Layer 4 of a small transformer language model trained on English Wikipedia (10 layers, counted from 0, width 128).
Take only the direct path to the model's output, skipping the later layers: a vector added to the residual stream pushes a token's score in proportion to its dot product with that token's output vector.

Output vectors of the tokens that the questions are about. A number n stands for (n - 500) times 0.0051.
"!": 520 479 714 398 439 539 632 652 596 695 674 555 591 375 415 407 339 670 655 330 352 528 657 402 476 595 475 639 237 351 175 351 372 317 350 560 757 727 622 303 660 628 718 524 228 493 546 396 537 250 659 704 402 395 602 475 169 555 790 644 338 266 590 281 246 374 481 614 553 556 530 398 743 222 406 492 473 247 582 648 620 695 550 390 444 318 621 635 641 511 227 742 360 308 278 315 551 486 613 536 492 657 403 630 302 549 315 660 441 323 614 450 557 691 614 979 540 592 306 661 602 298 590 342 572 640 420 403
" honor": 485 639 603 446 518 474 554 625 577 495 607 537 513 553 547 429 491 596 621 475 458 555 421 532 445 508 446 462 445 447 403 539 573 481 424 589 545 548 604 524 482 516 519 488 554 486 509 498 484 452 591 517 482 518 584 483 445 503 532 488 454 375 543 421 461 460 603 436 576 520 549 482 517 441 509 510 446 544 528 548 447 515 519 519 447 453 471 560 484 475 454 496 461 479 466 498 493 429 555 502 545 546 471 497 508 586 541 528 576 525 455 450 457 635 537 646 461 537 485 539 524 422 491 405 540 436 472 497
"-": 504 526 446 525 573 426 466 463 445 521 450 516 517 565 595 496 531 555 543 460 567 505 478 496 516 473 574 545 541 548 464 496 579 514 551 539 439 444 460 511 434 547 491 473 465 414 511 464 480 543 451 483 453 475 441 489 437 463 487 482 537 506 463 490 563 517 539 445 451 548 485 542 433 540 473 533 510 521 514 545 457 416 480 525 532 556 458 428 555 422 548 413 486 446 514 529 605 497 431 521 501 507 523 483 607 537 564 490 544 472 489 537 494 398 497 440 487 530 456 446 481 557 521 504 473 518 557 532
"W": 520 479 713 398 439 539 632 656 596 694 673 555 591 375 415 408 340 670 655 330 352 528 657 402 476 595 475 639 243 351 175 351 372 317 355 560 761 726 622 303 660 628 717 524 229 493 550 397 537 250 659 704 402 396 597 471 169 555 790 643 338 267 590 287 246 371 481 613 553 556 530 402 743 222 406 492 473 248 580 648 620 695 550 390 444 322 621 635 641 515 223 742 361 309 278 316 551 486 613 536 492 657 403 630 302 549 315 660 437 324 614 450 557 690 614 978 540 592 306 661 604 299 590 343 572 640 420 403
"SA": 494 499 535 449 443 479 564 509 548 600 465 471 550 481 530 411 439 550 500 461 524 543 500 439 566 485 511 492 509 410 518 433 556 485 490 509 497 493 470 465 502 529 501 564 485 489 494 526 535 467 585 511 463 538 518 483 390 550 586 526 469 506 458 513 414 482 451 463 519 565 533 481 508 508 426 483 425 487 541 518 375 502 493 457 412 508 544 545 540 558 458 590 459 438 500 465 512 468 500 504 513 538 483 454 466 410 437 496 534 462 567 528 534 516 437 516 528 482 434 503 511 496 493 495 543 532 532 497
"icle": 471 516 617 541 513 548 548 442 597 498 426 475 594 490 512 485 441 459 566 524 563 500 498 503 602 487 528 453 555 491 492 561 521 405 513 535 577 489 539 495 500 516 508 527 413 579 529 404 444 433 467 633 467 622 490 491 337 606 570 500 483 473 611 456 569 521 568 617 513 423 470 431 539 410 484 513 414 493 535 546 561 521 486 441 435 491 509 549 498 542 413 455 515 489 496 414 518 538 477 462 414 488 487 568 416 451 445 453 343 447 673 481 517 613 567 584 483 512 422 479 522 329 440 431 581 586 473 491
" Succeeded": 492 618 505 459 594 542 632 519 502 463 528 462 542 404 568 412 508 611 505 420 349 506 431 519 544 520 463 521 483 473 427 500 559 509 428 513 565 583 482 371 465 609 636 609 529 437 578 624 578 469 403 546 619 393 635 521 469 474 645 514 523 455 619 460 557 457 597 460 455 600 561 492 714 392 473 487 509 406 509 473 615 571 454 466 396 432 611 584 466 535 448 448 541 356 482 500 437 487 389 509 426 480 445 622 470 483 452 504 502 437 547 475 529 538 541 694 441 635 404 466 529 498 610 474 496 581 393 468
" =": 600 531 553 509 430 423 415 476 473 494 462 428 592 462 492 594 384 525 453 588 473 467 579 548 546 533 477 498 329 485 500 587 428 453 489 472 548 551 555 448 427 540 521 458 541 533 591 483 389 509 487 502 441 529 582 441 423 636 571 398 513 620 545 576 447 548 562 452 563 539 382 476 476 441 402 459 492 421 504 456 602 519 562 505 614 504 476 485 610 530 433 478 542 474 403 489 444 497 489 517 503 479 513 444 407 563 498 564 477 476 418 404 561 450 483 490 465 550 540 479 511 540 443 489 600 576 451 520
" is": 452 493 479 469 518 456 432 482 464 516 588 515 511 490 507 488 484 495 494 554 542 435 483 476 512 510 464 420 430 544 551 472 453 534 517 391 444 444 473 552 431 548 503 472 544 488 555 548 496 374 505 532 505 497 488 496 432 593 487 521 488 510 573 549 517 523 561 483 479 502 490 583 510 475 513 452 471 478 474 485 506 529 470 572 546 549 454 573 493 483 526 523 499 471 529 560 544 500 512 512 517 493 494 437 443 624 424 476 467 540 520 450 498 494 568 520 488 528 493 505 494 496 451 511 459 538 499 545

Output weights of attention head 0. The head adds the sum of these rows, row i times number i of z. A number n stands for (n - 500) times 0.0005.
o0: 482 476 455 595 497 568 387 291 579 391 671 495 390 449 568 400 373 733 525 462 367 782 544 631 566 516 414 638 327 636 636 449 511 469 637 359 656 415 384 364 604 689 581 592 559 527 393 482 673 467 381 691 467 484 590 325 532 511 208 493 432 581 348 538 617 514 415 425 604 622 497 578 363 679 728 579 341 230 705 594 442 530 516 362 635 609 467 470 679 409 630 369 251 372 421 454 641 363 550 453 618 555 593 869 648 345 556 409 616 580 464 692 454 420 617 559 401 258 628 623 295 628 557 418 426 507 440 651
o1: 530 499 407 468 546 394 623 720 421 422 548 427 375 513 615 550 402 638 662 685 524 648 517 259 428 638 683 467 562 556 594 381 629 639 477 513 571 418 852 604 587 580 547 631 388 544 608 519 625 547 529 577 593 442 508 393 512 502 269 394 589 400 428 467 505 395 421 583 420 522 487 425 417 643 585 497 545 367 314 289 408 524 480 548 575 484 478 435 703 606 547 453 684 410 717 539 289 357 486 539 680 450 494 846 604 524 436 461 615 486 313 632 369 513 288 465 498 401 721 520 364 485 391 312 357 538 257 341
o2: 382 627 383 344 595 689 416 492 307 461 417 674 600 516 246 406 306 628 494 544 452 607 347 492 684 545 778 602 430 456 661 343 661 393 599 583 441 428 313 619 443 599 775 295 675 312 514 521 521 341 303 528 455 441 565 655 746 559 366 586 425 587 340 295 278 685 494 429 584 461 310 663 626 494 508 620 582 654 701 541 452 436 398 473 507 720 259 550 373 374 610 749 542 568 470 670 777 619 712 489 547 552 532 455 686 546 511 582 520 373 759 430 381 557 406 119 482 368 304 491 484 580 401 566 632 511 675 527
o3: 488 599 400 709 546 588 539 670 520 696 506 456 387 422 549 653 529 486 586 552 609 460 561 486 286 394 510 589 522 616 223 465 499 634 636 541 621 584 775 641 496 594 455 513 487 560 581 485 670 711 682 505 548 655 616 631 394 462 275 825 508 71 494 443 569 394 541 513 268 779 545 861 434 784 495 476 376 587 458 582 599 348 622 381 572 452 447 314 557 648 649 546 222 211 418 562 778 564 791 406 513 521 488 502 460 325 481 360 542 504 393 484 424 568 405 605 312 535 576 569 279 663 572 509 399 334 636 511
o4: 548 642 313 574 663 626 234 236 298 481 323 537 920 307 581 643 606 754 542 391 685 485 473 402 622 823 559 729 603 582 516 305 544 588 390 433 367 503 434 311 546 457 376 495 266 418 301 452 506 536 338 818 402 323 476 764 386 495 448 566 423 359 381 489 555 319 504 444 272 683 72 434 582 606 630 329 436 528 410 339 475 499 473 600 517 521 378 415 481 512 502 536 383 637 397 660 814 818 684 535 556 647 458 617 525 701 346 321 232 240 352 601 341 456 454 457 370 338 562 486 386 553 360 435 374 467 415 386
o5: 557 462 587 539 399 484 256 658 492 561 580 484 488 673 481 353 503 703 469 425 510 217 440 455 698 188 533 389 441 618 422 583 641 689 646 241 486 661 634 644 316 405 706 291 782 570 482 316 316 580 761 421 640 601 432 381 303 574 503 330 586 610 501 655 234 501 514 582 392 332 592 549 630 438 542 517 496 623 365 797 353 623 653 555 550 324 639 582 427 642 654 603 517 583 604 770 237 236 373 596 505 403 411 455 410 337 588 567 582 596 689 687 632 482 356 244 438 542 511 267 556 562 326 734 495 638 490 634
o6: 327 404 418 668 275 320 233 488 738 509 520 648 281 170 492 579 448 385 655 725 467 698 673 654 449 460 508 382 563 321 520 596 426 453 363 385 537 529 503 541 494 502 729 281 529 454 639 243 586 436 269 594 696 366 555 386 499 505 556 503 562 615 635 679 316 411 426 669 581 534 614 548 491 312 447 459 510 352 516 630 584 721 348 363 747 282 557 786 346 506 621 470 604 509 388 651 625 491 442 340 526 459 441 417 509 494 490 470 293 655 476 409 634 329 569 410 342 691 539 532 473 570 541 405 302 315 685 487
o7: 490 423 707 378 589 345 234 577 142 373 422 378 384 588 539 657 572 528 508 617 588 404 672 401 401 259 604 481 298 461 414 397 275 911 485 426 409 381 381 745 365 410 425 355 592 538 348 339 590 579 253 506 555 682 347 521 171 661 709 293 323 544 417 328 456 543 234 526 415 484 409 361 469 335 645 616 620 426 613 551 432 494 361 305 921 698 308 608 405 471 606 938 564 543 535 616 635 500 387 303 338 541 818 419 440 375 524 717 454 134 526 490 777 611 447 367 387 391 421 455 452 504 564 590 416 450 543 498
o8: 580 389 545 467 436 554 571 654 555 435 492 360 715 654 510 384 508 450 605 639 540 502 524 270 302 594 533 344 646 235 508 631 422 520 500 524 500 579 759 673 537 601 481 695 610 319 698 658 419 409 641 269 470 570 522 423 770 605 721 344 344 453 591 382 499 715 357 442 464 391 580 344 495 383 469 488 471 615 343 550 530 486 612 699 406 490 441 520 450 702 435 458 708 540 455 401 552 432 527 556 588 625 496 419 433 489 409 587 820 455 568 571 342 809 231 172 510 491 560 535 602 459 343 561 489 404 430 304
o9: 485 465 374 786 415 288 369 231 721 181 685 304 262 524 399 607 350 376 375 819 235 594 526 590 663 437 372 272 337 610 499 635 598 524 757 365 758 477 595 132 629 359 581 564 684 942 613 598 646 423 463 602 592 420 676 432 464 603 617 579 449 696 669 578 521 405 534 567 523 472 476 506 495 350 477 636 505 468 671 581 466 508 543 496 513 430 795 547 526 768 294 504 527 580 555 368 242 503 515 350 279 398 621 514 341 574 649 470 475 584 457 398 547 452 514 767 461 408 733 493 750 507 528 573 697 701 468 618
o10: 425 524 500 223 699 974 558 481 540 464 497 558 564 421 458 393 624 396 649 468 639 499 580 578 463 714 523 531 554 650 497 485 457 258 348 644 296 423 272 492 499 509 440 632 373 414 487 742 731 396 180 621 412 219 457 589 477 356 524 321 574 537 438 400 524 355 385 563 438 498 262 361 708 682 974 655 353 563 556 349 493 461 604 409 446 698 419 538 548 448 540 472 399 462 554 398 579 377 522 326 272 555 550 589 728 394 430 526 426 417 541 329 711 659 563 688 431 441 566 588 499 232 531 508 375 506 552 219
o11: 486 559 629 600 477 527 501 520 633 650 725 275 407 423 521 636 746 376 426 589 643 402 529 353 298 540 380 428 686 68 354 442 318 570 381 466 529 580 385 357 295 638 407 681 717 470 436 369 667 445 446 394 570 613 385 534 487 414 560 532 554 411 334 480 530 540 245 421 743 515 667 730 332 661 528 772 561 488 354 521 563 743 546 582 484 554 535 584 523 382 561 522 518 413 584 542 608 429 647 697 536 419 679 705 593 431 553 550 291 516 572 461 419 354 601 562 572 460 420 881 375 649 535 114 569 513 568 323
o12: 444 611 557 295 524 686 432 722 158 445 488 461 581 618 494 620 452 511 632 643 563 387 505 574 357 284 395 220 689 279 306 464 492 710 361 496 475 396 478 640 371 238 470 337 286 357 245 623 506 341 293 564 462 678 725 663 513 555 368 207 297 555 748 504 615 505 457 523 373 640 728 199 586 416 542 435 591 547 273 408 482 441 409 336 535 439 510 599 379 422 570 670 661 519 510 398 425 400 493 432 649 682 287 139 370 266 674 691 673 263 617 387 477 626 472 263 620 623 642 491 488 368 593 685 276 511 322 584
o13: 664 417 334 506 702 274 281 350 554 483 464 508 336 440 615 458 561 332 639 278 447 627 547 643 544 462 663 419 469 668 596 585 709 424 593 480 563 558 497 454 601 698 478 477 488 619 701 290 752 577 440 648 613 411 590 345 447 614 461 514 584 621 610 601 480 413 424 364 470 840 553 494 650 694 437 424 409 651 698 606 494 294 570 387 536 507 463 627 494 528 583 528 419 366 504 362 616 360 515 397 366 546 450 481 553 508 499 231 376 450 484 520 726 372 260 775 259 463 702 425 468 623 733 519 442 609 655 427
o14: 378 578 429 671 809 562 487 351 441 431 583 450 521 359 560 584 334 456 542 356 344 508 415 703 601 426 591 632 481 708 487 641 666 500 685 650 418 571 311 252 664 478 432 461 383 589 517 425 733 594 472 723 561 454 548 576 740 742 478 683 689 709 696 335 538 569 483 437 575 474 273 591 669 633 567 681 547 439 618 580 631 416 521 614 529 633 480 371 485 555 632 399 321 385 479 686 410 602 571 449 474 485 522 441 765 679 649 439 158 677 335 435 695 353 444 544 485 459 787 565 555 565 595 481 804 549 546 553
o15: 583 549 634 562 535 951 920 382 781 494 601 739 548 349 520 261 263 307 620 605 427 577 486 579 547 652 512 493 673 483 687 582 696 152 519 570 752 695 513 375 362 348 353 657 470 566 752 856 449 517 427 526 518 371 538 584 625 460 703 476 628 568 526 591 410 529 692 692 541 378 263 306 473 776 612 722 536 673 359 837 498 568 459 655 394 516 288 480 707 707 466 808 385 531 772 224 311 675 414 690 458 607 290 361 507 432 415 240 402 621 646 511 428 581 332 427 727 477 460 734 517 592 346 576 673 429 497 664
o16: 540 597 563 806 388 386 611 579 763 676 542 519 319 507 660 326 422 461 447 546 560 213 417 541 436 358 517 315 576 269 378 519 597 719 572 576 638 623 671 596 477 533 579 512 468 456 454 465 559 578 718 253 864 592 606 295 526 456 636 350 470 229 451 475 584 578 492 466 522 639 372 778 446 520 465 346 504 488 239 489 490 602 488 448 474 187 429 586 392 797 601 341 317 381 548 439 179 288 651 696 676 479 463 528 273 347 550 599 644 682 511 659 352 392 431 577 669 724 491 675 381 547 676 598 638 277 505 559
o17: 427 607 458 353 521 617 483 65 384 486 547 299 452 334 439 418 346 346 688 506 394 627 658 534 400 600 617 541 374 552 683 502 545 464 490 507 505 576 353 197 584 241 433 531 141 619 507 396 516 502 487 823 364 465 567 619 511 570 198 588 358 376 515 450 772 582 648 249 489 712 625 480 576 423 364 389 558 285 555 584 670 307 327 463 636 613 446 503 491 289 479 393 343 418 498 489 455 463 409 334 203 590 527 462 497 463 584 688 377 306 377 632 406 578 535 484 427 490 609 580 370 494 629 491 472 586 562 470
o18: 684 513 452 540 524 152 642 808 579 650 249 177 657 428 544 441 606 499 510 275 547 448 402 578 464 510 759 592 472 672 269 624 523 320 593 371 567 497 524 457 329 593 424 339 478 433 513 506 367 291 336 250 431 473 547 328 199 609 604 662 581 533 199 580 430 506 520 412 476 383 465 447 504 466 180 746 447 565 784 682 487 211 559 277 431 484 515 573 779 412 412 501 590 421 547 793 480 534 274 712 687 642 606 396 721 532 721 355 428 482 424 684 516 514 346 508 643 708 268 470 533 551 609 587 759 571 609 460
o19: 471 454 578 593 425 311 400 473 616 435 480 363 401 515 482 433 371 567 422 722 681 449 711 260 519 322 457 355 535 339 629 417 693 698 431 347 660 422 770 750 506 676 656 554 598 501 612 461 413 415 679 395 520 629 526 381 332 376 484 349 502 375 422 744 454 535 582 784 649 445 799 398 236 437 475 369 349 547 332 563 411 486 417 534 636 378 615 556 415 412 402 265 455 374 786 521 324 127 556 513 332 504 429 478 408 455 465 475 600 404 499 578 535 534 512 447 413 594 445 540 417 525 435 366 191 627 325 538
o20: 471 733 432 297 496 299 185 674 463 629 359 384 378 621 430 238 289 539 553 627 601 677 631 317 530 424 492 274 446 514 355 670 498 430 628 548 582 493 706 730 570 641 483 266 451 452 644 359 454 492 450 694 353 586 751 308 368 485 181 418 692 577 484 634 644 557 312 635 571 584 675 361 300 426 398 473 333 786 552 378 427 99 446 361 427 549 493 574 564 272 626 537 791 258 542 637 524 148 247 401 286 559 558 418 549 528 516 419 480 567 539 337 475 448 568 304 444 422 353 597 466 299 535 303 609 582 431 467
o21: 223 597 649 519 544 834 537 512 519 512 570 487 600 503 530 719 83 230 639 618 426 586 396 398 403 364 510 520 585 399 651 484 448 621 540 435 485 381 558 713 347 591 711 506 472 521 634 503 378 459 459 653 476 498 601 625 568 507 497 662 781 509 373 752 556 575 632 490 617 574 398 290 484 614 439 554 457 584 478 662 431 650 537 658 555 591 338 336 412 276 785 634 506 454 515 856 533 566 441 290 469 550 436 471 550 327 562 425 567 542 401 360 415 592 585 184 647 425 227 380 420 429 379 443 594 442 428 693
o22: 687 453 596 549 592 373 362 255 428 652 380 501 367 494 564 538 455 474 325 422 534 595 355 336 317 207 418 454 552 357 227 403 821 777 681 469 310 539 521 359 203 717 638 494 684 841 527 360 649 330 658 475 454 580 650 213 293 579 606 491 718 468 434 561 605 464 623 675 617 502 674 635 378 290 542 711 443 557 626 624 629 475 551 236 377 548 711 531 396 658 397 519 406 511 527 534 554 433 696 322 362 471 699 622 507 545 499 694 373 529 521 399 714 504 660 527 455 495 590 412 240 766 510 559 568 567 341 476
o23: 264 403 479 480 543 696 565 495 553 671 565 494 446 446 498 669 443 510 572 599 479 450 350 433 441 493 449 670 567 643 547 594 511 640 262 411 509 467 458 656 493 522 490 394 460 463 569 646 486 670 590 575 440 384 556 609 631 449 276 651 657 333 439 659 441 454 742 621 429 439 486 463 540 487 467 336 171 250 434 383 417 731 314 726 733 678 396 354 588 620 597 289 488 525 547 615 362 483 589 443 632 686 436 612 547 314 393 386 553 797 180 377 292 486 568 427 582 581 710 384 552 437 246 283 402 411 483 490
o24: 550 371 432 702 310 541 427 784 882 803 594 572 535 594 342 629 629 591 527 516 659 337 499 461 551 460 543 490 566 745 435 649 546 606 567 548 526 595 620 545 702 492 384 586 519 273 780 617 488 755 708 261 461 505 570 447 464 312 885 725 614 509 770 386 408 659 497 270 612 420 619 595 820 495 351 397 550 665 376 503 528 413 537 628 376 257 581 715 523 622 451 472 636 366 404 579 394 534 641 562 646 681 571 460 415 453 351 540 729 387 695 556 521 212 416 578 528 635 290 494 717 339 660 469 515 343 631 585
o25: 715 307 489 353 589 267 309 306 402 425 397 490 443 535 390 480 678 425 342 506 506 469 502 558 757 314 514 652 394 626 531 489 413 496 539 194 532 478 435 437 489 317 352 372 630 516 365 596 259 467 334 430 540 462 417 486 465 331 597 473 457 693 357 667 396 565 537 689 528 309 515 392 383 301 525 632 485 482 636 581 617 452 484 423 550 442 684 655 520 437 467 455 912 661 587 560 382 631 398 562 318 240 562 676 338 449 517 398 352 380 657 570 421 421 435 716 492 325 466 309 848 570 458 572 469 631 464 553
o26: 286 537 521 758 206 519 529 433 455 789 399 447 310 360 582 539 165 241 574 508 693 544 411 371 631 390 497 491 497 613 405 680 306 592 430 430 541 511 670 588 424 869 825 673 454 437 468 627 495 582 539 566 250 706 572 562 568 438 526 610 492 146 408 748 505 536 559 634 682 779 599 482 284 594 313 526 323 765 434 433 568 558 638 814 574 501 340 382 349 399 713 296 498 375 337 616 674 253 631 476 574 559 378 355 508 728 598 252 812 569 464 409 236 797 558 381 487 487 503 467 486 644 528 426 321 409 503 674
o27: 505 516 366 672 687 489 532 500 481 373 616 570 234 391 463 422 476 462 444 547 391 422 336 764 746 545 441 523 402 740 490 549 491 444 637 527 453 669 394 280 688 327 480 361 502 633 689 352 689 472 483 733 743 304 493 516 663 701 373 695 763 817 532 450 332 393 489 624 460 426 200 492 474 413 631 826 765 522 590 459 618 589 627 435 541 488 486 532 504 666 340 584 374 432 470 481 218 615 470 536 457 320 548 642 616 529 492 509 276 657 447 571 733 594 582 813 233 541 735 492 527 577 412 471 637 315 484 203
o28: 624 534 698 390 680 574 803 569 458 659 276 441 577 518 452 478 441 390 504 453 438 511 610 596 286 602 487 548 728 350 71 378 507 331 474 406 728 337 429 396 590 431 346 435 232 669 259 486 402 399 435 526 334 568 528 606 169 653 716 306 366 446 582 472 567 584 544 552 570 408 589 556 245 549 362 785 598 327 576 419 784 567 514 302 289 613 684 388 586 355 445 662 579 458 371 390 577 568 448 255 559 513 658 734 402 471 618 765 396 274 215 385 443 525 525 660 693 578 706 397 509 584 683 185 571 696 436 293
o29: 419 551 405 539 481 433 327 282 657 586 786 629 878 388 480 567 606 530 613 488 516 573 350 427 553 471 554 370 468 600 398 581 634 305 590 513 475 696 388 288 570 524 503 484 541 333 804 365 562 544 403 650 446 338 680 361 662 450 504 657 656 925 744 632 452 460 517 575 614 349 547 609 682 170 523 368 599 552 788 374 293 373 520 798 392 365 651 622 636 773 552 141 679 324 649 602 411 432 435 456 615 622 539 365 573 360 602 427 557 655 480 334 288 509 353 791 554 679 457 540 577 557 531 268 356 518 448 588
o30: 519 396 627 665 616 329 317 461 843 643 599 527 614 561 600 651 526 720 465 403 469 598 592 597 484 230 403 694 629 366 249 500 652 527 722 512 493 445 395 348 466 512 435 471 598 691 226 382 303 571 660 247 712 513 726 485 403 402 833 370 627 426 587 612 461 635 738 553 616 642 598 557 495 500 377 311 421 629 739 608 646 472 517 445 366 388 810 510 465 690 467 683 619 533 462 389 497 285 475 295 450 763 445 446 388 560 619 380 330 440 779 424 578 296 672 410 642 471 513 678 462 598 556 579 427 532 542 764
o31: 452 617 338 655 368 328 302 308 463 511 526 431 444 649 589 608 648 690 303 445 608 454 493 554 579 561 474 386 447 298 538 395 469 559 573 562 346 606 564 383 646 411 584 445 686 436 275 303 599 527 522 433 643 440 493 496 480 396 809 501 509 472 484 483 703 518 244 440 677 456 652 663 561 466 641 394 626 313 547 306 448 409 539 412 576 320 664 360 607 639 293 452 612 696 387 297 519 483 462 542 580 459 266 691 523 869 435 773 520 533 611 423 592 357 685 564 529 589 443 482 437 544 435 409 550 561 467 393

Each question shows a token from some text and the vector z that the head gathered there. A number n stands for (n - 500) times 0.0062.

" Institute": 486 543 523 552 553 500 488 528 508 543 528 493 459 528 481 507 494 526 532 503 457 525 516 469 482 460 519 455 473 486 524 476
Which of these tokens does it push up most? "-"

" soon": 507 537 480 509 544 529 483 483 540 519 512 439 515 500 466 538 457 491 478 466 550 477 518 489 478 566 477 477 476 556 515 537
Which three tokens does it push up most, strongest first? "icle", " =", " Succeeded"

"als": 597 524 483 526 489 506 504 424 467 500 530 499 426 614 523 515 470 506 532 493 526 521 628 502 406 465 457 536 507 493 532 495
Which three tokens does it push up most, strongest first? " Succeeded", "-", "icle"

" following": 481 528 510 462 507 540 552 572 509 499 495 513 494 511 518 517 503 483 495 515 519 504 481 462 538 522 474 523 503 473 497 446
Which of these tokens does it push up most? " ="

" rep": 520 549 538 491 459 500 593 501 470 490 500 496 490 474 477 505 507 540 493 487 536 493 523 491 500 482 564 465 486 500 476 529
Which of these tokens does it push up most? " is"

" be": 513 579 478 515 559 570 476 488 594 543 537 414 486 510 497 548 457 528 499 429 516 463 530 475 464 561 470 443 492 611 510 537
Which of these tokens does it push up most? " Succeeded"

" includes": 569 581 422 535 546 506 532 586 400 574 531 492 473 531 519 548 419 628 470 527 467 473 539 465 507 540 503 481 518 480 574 407
Which of these tokens does it push down most? " honor"

" her": 529 539 518 550 485 525 502 550 562 478 483 511 466 524 427 521 474 506 550 473 576 465 488 484 526 502 538 459 530 550 471 467
Which of these tokens does it push down most? " Succeeded"

"2": 522 515 479 607 515 403 491 455 386 601 508 403 434 626 609 471 429 591 558 461 504 571 515 538 459 496 541 566 513 490 504 514
Which of these tokens does it push down most? "SA"

"au": 502 506 536 473 533 522 550 537 480 496 516 453 519 460 471 501 485 540 487 473 511 531 511 478 500 459 516 508 506 511 519 496
Which of these tokens does it push up most? " is"

"d": 528 525 510 508 513 500 507 506 485 556 494 505 535 460 495 504 466 490 536 433 529 499 554 498 476 473 512 492 511 492 514 505
Which of these tokens does it push up most? " ="

"ical": 529 500 531 477 551 513 517 456 414 506 547 466 514 492 460 568 538 473 506 558 523 573 562 455 519 508 551 482 549 523 457 494
Which of these tokens does it push up most? "icle"

" but": 498 556 482 516 531 563 494 463 566 518 525 457 526 511 447 535 451 515 486 476 510 476 529 477 472 542 484 462 476 588 498 532
Which three tokens does it push up most, strongest first? " Succeeded", "icle", "SA"

"),": 462 502 547 487 506 553 516 493 496 506 517 476 478 471 482 541 515 474 481 494 529 545 514 472 496 436 495 469 504 567 487 492
Which two tokens does it push up most, strongest first? " honor", "SA"

" positive": 494 578 463 488 510 586 611 564 495 503 535 497 500 568 515 533 524 502 534 525 492 518 491 441 568 520 514 528 523 517 467 444
Which of these tokens does it push up most? " ="

"ker": 404 687 565 510 416 411 474 591 488 453 581 543 494 621 681 427 589 502 547 497 529 595 639 587 449 401 562 503 618 624 522 803
Which three tokens does it push up most, strongest first? "-", " Succeeded", " honor"

" At": 533 556 504 550 473 526 498 560 542 505 490 500 503 513 439 538 467 495 540 463 570 445 476 487 504 495 513 481 516 546 480 488
Which of these tokens does it push down most? " Succeeded"

" inter": 597 519 508 523 467 519 472 398 457 517 546 485 434 601 498 534 453 567 562 484 527 545 642 513 423 541 420 513 515 548 523 491
Which three tokens does it push up most, strongest first? " Succeeded", "icle", "-"

"us": 489 475 528 514 524 668 464 550 486 511 470 335 588 579 308 376 624 540 599 622 488 446 607 509 466 601 463 525 605 473 406 507
Which of these tokens does it push up most? " ="

"ake": 505 547 512 492 484 506 558 501 475 499 496 509 481 473 468 497 487 510 512 497 537 500 495 477 496 490 551 487 466 505 485 529
Which two tokens does it push up most, strongest first? " is", "-"

",": 477 542 532 549 546 491 491 519 501 551 539 491 449 526 492 498 490 518 528 496 456 512 514 483 482 453 511 454 458 499 517 485
Which of these tokens does it push up most? "-"

" effect": 547 553 475 537 447 553 490 396 474 494 533 515 456 580 486 515 464 545 558 490 518 550 676 531 414 500 412 525 511 534 508 506
Which three tokens does it push up most, strongest first? " Succeeded", "icle", "-"

" $": 477 554 509 574 542 506 516 565 432 532 514 484 466 551 538 585 552 519 503 547 482 562 532 470 515 489 532 518 518 501 540 469
Which two tokens does it push up most, strongest first? "icle", "-"

" him": 543 545 525 549 496 490 473 552 527 484 497 499 493 518 449 560 481 490 537 474 566 469 476 499 475 491 507 477 508 550 490 479
Which three tokens does it push up most, strongest first? "-", "SA", " honor"

" and": 565 562 575 471 452 577 492 501 497 472 614 487 442 564 401 577 479 491 535 503 495 505 564 415 508 477 536 430 477 535 443 406
Which of these tokens does it push down most? " ="

"k": 483 490 537 509 508 520 517 450 537 449 514 411 441 479 494 537 489 451 478 425 500 528 507 468 502 418 518 481 482 558 494 466
Which of these tokens does it push down most? " ="

"vert": 507 529 503 500 538 510 527 477 528 507 513 461 517 500 461 520 479 488 504 486 524 514 509 479 488 508 482 471 496 533 532 511
Which three tokens does it push up most, strongest first? "icle", "SA", " Succeeded"

" that": 508 524 543 497 463 512 515 514 493 455 524 489 470 477 469 481 489 518 519 512 518 529 493 422 495 533 547 493 469 537 462 499
Which three tokens does it push up most, strongest first? "-", " is", "SA"

"th": 495 474 552 497 539 475 516 538 473 478 517 465 479 485 488 497 466 508 508 504 548 528 563 474 495 460 539 494 489 530 526 502
Which two tokens does it push up most, strongest first? "-", " is"

" professor": 455 536 576 506 428 595 498 525 486 533 521 563 439 532 493 504 558 547 533 487 572 544 562 457 522 400 501 433 471 503 570 465
Which three tokens does it push up most, strongest first? "SA", " honor", "-"

" Ke": 479 500 541 497 506 532 525 462 514 473 523 442 452 467 485 520 498 456 477 453 521 525 512 470 494 419 507 478 483 549 489 490
Which of these tokens does it push up most? " honor"

" dep": 455 511 489 500 500 472 527 502 510 534 580 449 496 428 474 480 513 477 549 427 550 533 515 484 521 580 468 512 489 579 491 551
Which of these tokens does it push up most? " Succeeded"

" So": 503 507 512 531 520 528 484 497 531 481 559 515 452 524 452 537 499 475 533 488 534 538 549 462 515 443 457 497 476 528 486 492
Which of these tokens does it push up most? "SA"

"ages": 428 501 501 521 525 574 564 514 547 498 490 467 482 469 364 468 565 446 540 531 524 526 509 521 472 561 487 473 528 540 408 533
Which of these tokens does it push down most? " Succeeded"

" the": 482 494 510 497 532 482 442 455 548 537 513 538 504 507 564 568 486 555 442 551 473 515 504 390 493 551 488 531 548 472 466 458
Which of these tokens does it push up most? "icle"

"ro": 466 518 539 501 491 561 483 491 499 494 498 471 482 476 452 576 542 453 476 492 526 551 529 467 509 447 523 467 514 592 479 502
Which of these tokens does it push up most? " honor"

" it": 520 533 510 529 519 519 534 533 451 525 504 480 482 554 500 570 509 487 473 533 510 537 511 477 559 489 539 534 513 516 515 483
Which of these tokens does it push up most? "icle"

" Un": 477 501 515 509 503 494 458 471 519 529 521 512 477 495 442 559 545 523 548 530 510 542 535 469 488 466 537 426 488 518 499 476
Which of these tokens does it push up most? "SA"

"action": 608 534 498 536 484 522 497 407 465 489 533 501 426 626 509 528 481 524 547 492 530 536 658 518 409 483 445 534 505 508 540 489
Which of these tokens does it push up most? " Succeeded"

" York": 433 632 550 515 465 429 476 574 462 463 564 529 486 605 626 442 557 503 535 501 523 558 618 544 459 427 557 512 587 587 531 723
Which of these tokens does it push up most? "-"